Layer 7 of a small transformer language model trained on English Wikipedia (10 layers, counted from 0, width 128).
Take only the direct path to the model's output, skipping the later layers: a vector added to the residual stream pushes a token's score in proportion to its dot product with that token's output vector.

Output vectors of the tokens that the questions are about. A number n stands for (n - 500) times 0.0022.
" were": 410 317 569 510 301 415 376 354 630 752 435 416 419 577 484 260 504 433 342 491 479 603 404 389 576 509 545 546 403 536 452 510 353 630 400 467 437 655 608 545 325 406 475 541 626 554 574 268 555 561 648 452 676 573 641 534 546 565 644 587 439 574 457 516 678 430 564 600 471 512 531 542 357 509 491 539 483 500 444 593 581 560 386 456 463 430 593 593 436 591 412 529 670 395 590 511 496 671 631 480 578 515 636 444 603 566 444 560 486 304 436 470 687 438 391 365 466 509 514 486 473 473 479 450 676 576 603 510
" I": 439 567 457 555 473 426 604 569 575 505 490 593 544 398 554 563 503 500 536 506 622 465 544 523 530 582 529 467 428 392 520 390 563 654 445 371 435 598 457 408 472 558 447 548 470 474 573 481 486 335 555 581 395 472 587 524 416 596 415 590 467 524 513 577 367 423 506 560 338 558 535 637 416 462 477 549 502 479 435 495 470 638 459 459 619 423 476 527 597 399 649 502 528 508 485 464 588 439 496 475 463 475 606 496 528 425 652 483 521 378 544 599 444 494 511 502 433 530 416 606 513 620 485 500 500 539 585 498
"ed": 563 529 463 533 438 457 516 530 497 246 306 500 503 658 471 468 485 534 660 513 497 547 333 464 481 306 594 697 596 752 485 576 568 511 432 447 294 449 356 531 429 635 543 360 372 504 765 553 542 420 572 398 602 689 272 565 422 567 553 405 491 555 730 569 629 579 381 600 493 407 522 497 613 619 440 351 497 647 572 425 555 259 460 560 343 486 577 497 562 609 569 723 466 482 556 457 641 318 615 510 644 664 378 690 468 617 314 570 412 417 274 450 519 449 719 602 670 533 500 609 510 561 483 725 560 317 487 586
" Un": 464 514 472 551 515 415 415 469 609 627 553 635 388 512 750 599 494 555 646 573 531 479 246 481 381 376 539 515 505 458 594 543 536 498 482 400 387 508 456 549 547 665 470 530 591 518 555 336 462 508 490 482 449 278 388 371 518 491 468 625 532 527 494 539 495 291 569 399 398 641 512 685 427 460 543 531 475 505 334 528 517 569 286 398 620 489 509 558 533 531 634 356 458 490 465 490 515 446 543 446 446 525 613 515 660 592 513 549 528 441 515 682 438 580 546 511 309 581 465 463 495 523 409 467 476 491 609 351
"ent": 521 503 545 603 317 418 626 541 445 362 460 504 664 489 702 659 497 646 548 693 631 517 306 482 577 466 460 563 507 512 436 568 389 646 546 541 292 404 465 654 541 397 555 468 448 605 355 405 368 476 623 546 383 539 437 430 691 522 488 450 645 611 687 337 373 726 410 658 444 450 633 414 560 473 731 340 681 594 510 671 570 417 588 411 369 489 207 525 532 402 573 457 785 546 584 527 335 623 584 465 381 702 453 657 556 586 695 529 407 402 309 319 564 774 255 434 664 282 559 548 470 510 669 825 390 517 614 558
"ap": 575 467 353 528 540 488 413 446 422 326 537 370 421 394 642 357 477 722 418 391 603 551 594 282 628 503 586 495 403 438 281 406 329 377 332 554 413 445 458 429 477 350 524 636 580 584 546 563 439 230 323 475 500 595 400 566 466 460 475 608 455 462 454 329 407 539 544 551 571 690 443 462 620 659 577 476 485 386 562 381 523 379 610 311 226 503 240 540 556 429 534 589 592 520 462 453 374 647 589 533 516 519 486 662 756 334 679 583 553 445 546 443 656 515 503 383 513 344 431 425 632 535 490 666 525 546 457 532
",": 618 446 561 475 598 477 604 435 527 443 532 403 542 533 515 512 517 429 520 405 541 490 602 595 446 349 455 641 560 466 577 581 460 544 491 585 492 573 506 457 473 489 431 579 618 578 382 549 427 587 399 394 486 483 546 483 452 427 530 497 350 537 546 615 568 505 573 365 406 419 360 504 544 432 346 466 616 548 601 611 458 518 575 486 386 433 494 592 517 470 478 578 391 437 434 531 586 536 518 511 525 489 541 489 449 605 569 616 607 414 469 370 396 383 361 594 516 549 467 522 548 449 523 380 537 545 470 535
"ment": 491 362 505 702 249 487 607 354 954 530 479 527 570 462 505 417 459 684 418 710 555 742 354 593 605 359 627 558 563 891 813 619 548 640 461 441 210 643 639 518 578 434 915 451 761 454 523 657 296 245 687 601 361 316 511 560 540 548 709 674 346 469 89 575 408 190 327 379 583 678 388 492 421 495 423 382 430 465 356 768 436 322 511 761 679 458 538 398 571 630 437 605 364 585 593 559 216 459 596 717 628 522 595 350 754 593 559 528 353 567 407 377 662 625 616 175 697 420 427 590 495 657 261 549 242 430 509 297
"ld": 436 602 692 407 468 345 425 568 611 447 334 439 384 460 596 521 489 559 299 716 423 546 586 360 740 471 346 544 421 391 275 399 355 585 600 389 305 478 782 553 545 481 644 387 536 525 718 590 473 487 449 568 538 692 549 560 562 627 446 766 365 338 375 225 512 577 232 615 620 558 756 459 443 475 462 358 267 399 672 359 536 670 481 412 550 798 459 656 484 760 634 712 401 512 584 393 313 629 619 473 360 613 580 576 552 519 405 592 562 420 340 484 365 580 544 387 607 516 973 533 626 340 314 402 652 355 462 188

Each question shows what one neuron of this layer's MLP adds at an activation of 1. A number n stands for (n - 500) times 0.00055.

n99: 397 560 522 587 561 513 616 464 379 577 544 289 630 717 327 562 392 404 630 526 594 620 576 546 492 482 369 587 635 398 404 344 412 694 517 576 406 610 451 401 577 362 515 615 474 357 541 323 589 482 410 663 348 484 350 347 557 342 555 396 576 447 370 458 362 492 529 212 392 514 440 412 650 601 628 451 442 518 429 546 565 545 458 355 760 520 411 396 485 418 634 562 440 389 615 391 475 450 445 578 649 372 667 526 495 298 514 321 330 513 522 632 497 533 572 411 493 629 414 668 472 495 573 403 506 665 442 502
Which of these tokens does it push up most? " I"

n116: 559 651 625 460 276 369 616 324 436 589 453 426 442 528 586 654 703 626 458 598 418 655 406 477 665 539 630 462 409 620 419 715 397 314 407 500 670 562 579 293 533 379 334 475 552 464 582 609 380 522 660 568 416 621 447 339 268 450 511 449 500 555 346 606 375 552 633 678 416 520 583 658 448 651 630 269 393 524 478 470 379 419 468 542 569 471 620 514 492 662 524 418 643 547 426 503 382 628 505 429 389 439 513 504 686 489 358 410 412 574 475 433 575 423 280 563 536 527 519 648 668 221 515 528 595 568 429 585
Which of these tokens does it push up most? " were"

n22: 539 497 438 692 577 513 427 451 330 500 637 414 404 570 447 515 790 536 435 300 584 481 566 455 365 392 326 521 697 543 443 456 617 688 380 550 559 669 482 315 520 682 381 605 474 265 640 580 545 386 533 473 447 637 465 463 602 649 465 815 321 504 467 676 603 550 497 536 483 691 543 445 382 485 323 594 524 342 586 428 483 697 495 325 713 488 462 497 682 483 430 460 423 641 601 552 556 503 451 699 441 410 561 303 463 511 503 442 496 475 571 542 515 350 525 508 360 450 493 495 407 592 262 437 611 501 477 442
Which of these tokens does it push up most? " I"

n11: 639 577 441 454 308 687 389 460 488 352 598 383 467 662 651 479 575 360 366 314 665 487 310 439 608 590 497 629 404 451 538 444 529 421 492 565 427 360 545 465 421 502 616 397 565 415 578 545 596 672 673 620 452 450 650 556 421 606 494 551 681 395 639 528 444 570 164 540 514 485 402 452 544 458 396 600 660 607 398 538 553 569 491 486 461 518 467 507 508 516 446 414 536 456 278 481 457 308 271 548 589 697 487 532 638 692 569 577 631 648 402 508 369 552 642 520 436 432 548 533 556 644 401 440 267 528 481 703
Which three tokens does it push up most, strongest first? "ed", "ent", "ment"

n8: 633 419 412 474 592 557 468 532 287 572 399 377 597 463 526 387 276 522 530 690 531 429 469 321 586 615 484 553 484 447 528 503 280 640 377 577 540 477 564 304 525 488 565 633 677 379 643 737 524 412 569 447 604 527 564 649 587 688 550 520 693 450 614 578 399 378 669 413 595 322 496 469 667 354 439 681 401 588 340 683 491 476 519 593 648 629 399 482 275 392 609 627 690 497 668 556 404 440 471 389 608 606 471 485 603 560 525 649 519 503 364 546 461 544 623 674 475 550 455 662 434 487 475 638 351 574 910 519
Which two tokens does it push up most, strongest first? "ent", "ment"

n119: 531 252 645 382 557 387 614 618 457 376 483 423 592 443 446 455 627 592 399 610 429 220 560 601 644 509 363 524 510 494 580 433 450 544 462 519 389 572 790 442 561 424 542 491 484 247 524 495 548 582 448 172 457 488 462 563 476 703 311 535 284 626 351 540 626 478 457 187 851 429 497 407 775 582 622 323 317 541 391 602 437 546 372 504 523 570 350 395 377 278 510 450 682 514 503 415 615 533 597 648 437 467 486 502 590 499 474 381 687 493 633 684 644 645 543 504 690 556 494 518 633 532 599 403 526 444 378 516
Which three tokens does it push up most, strongest first? "ld", "ment", "ap"

n74: 490 616 474 728 628 507 556 328 562 510 488 616 407 631 623 277 379 478 436 487 421 551 450 471 713 432 342 457 370 517 577 562 471 523 523 602 406 532 649 392 572 580 497 630 520 614 572 576 648 484 516 411 524 358 630 454 464 472 553 592 378 509 602 708 493 454 344 528 730 440 367 499 503 293 388 456 560 505 443 567 619 632 488 587 552 363 538 511 644 668 384 616 442 379 502 432 693 420 670 468 585 540 557 363 469 714 366 340 508 308 372 404 508 357 664 567 533 487 474 443 525 276 599 381 610 652 586 599
Which of these tokens does it push up most? " were"

n179: 591 405 423 523 470 379 541 585 524 379 602 425 371 574 563 534 258 347 489 592 452 392 698 475 573 416 430 519 427 620 479 436 645 471 283 551 500 608 512 497 654 419 354 440 535 275 801 515 575 423 294 487 634 521 378 222 572 616 615 425 557 437 485 578 546 263 512 507 633 551 330 504 312 529 456 482 591 722 593 497 639 545 581 553 515 559 440 470 440 434 407 523 567 506 522 324 595 493 565 437 470 411 370 368 520 432 412 489 548 491 535 396 567 491 594 433 474 696 453 439 525 657 563 313 755 574 659 579
Which of these tokens does it push down most? "ent"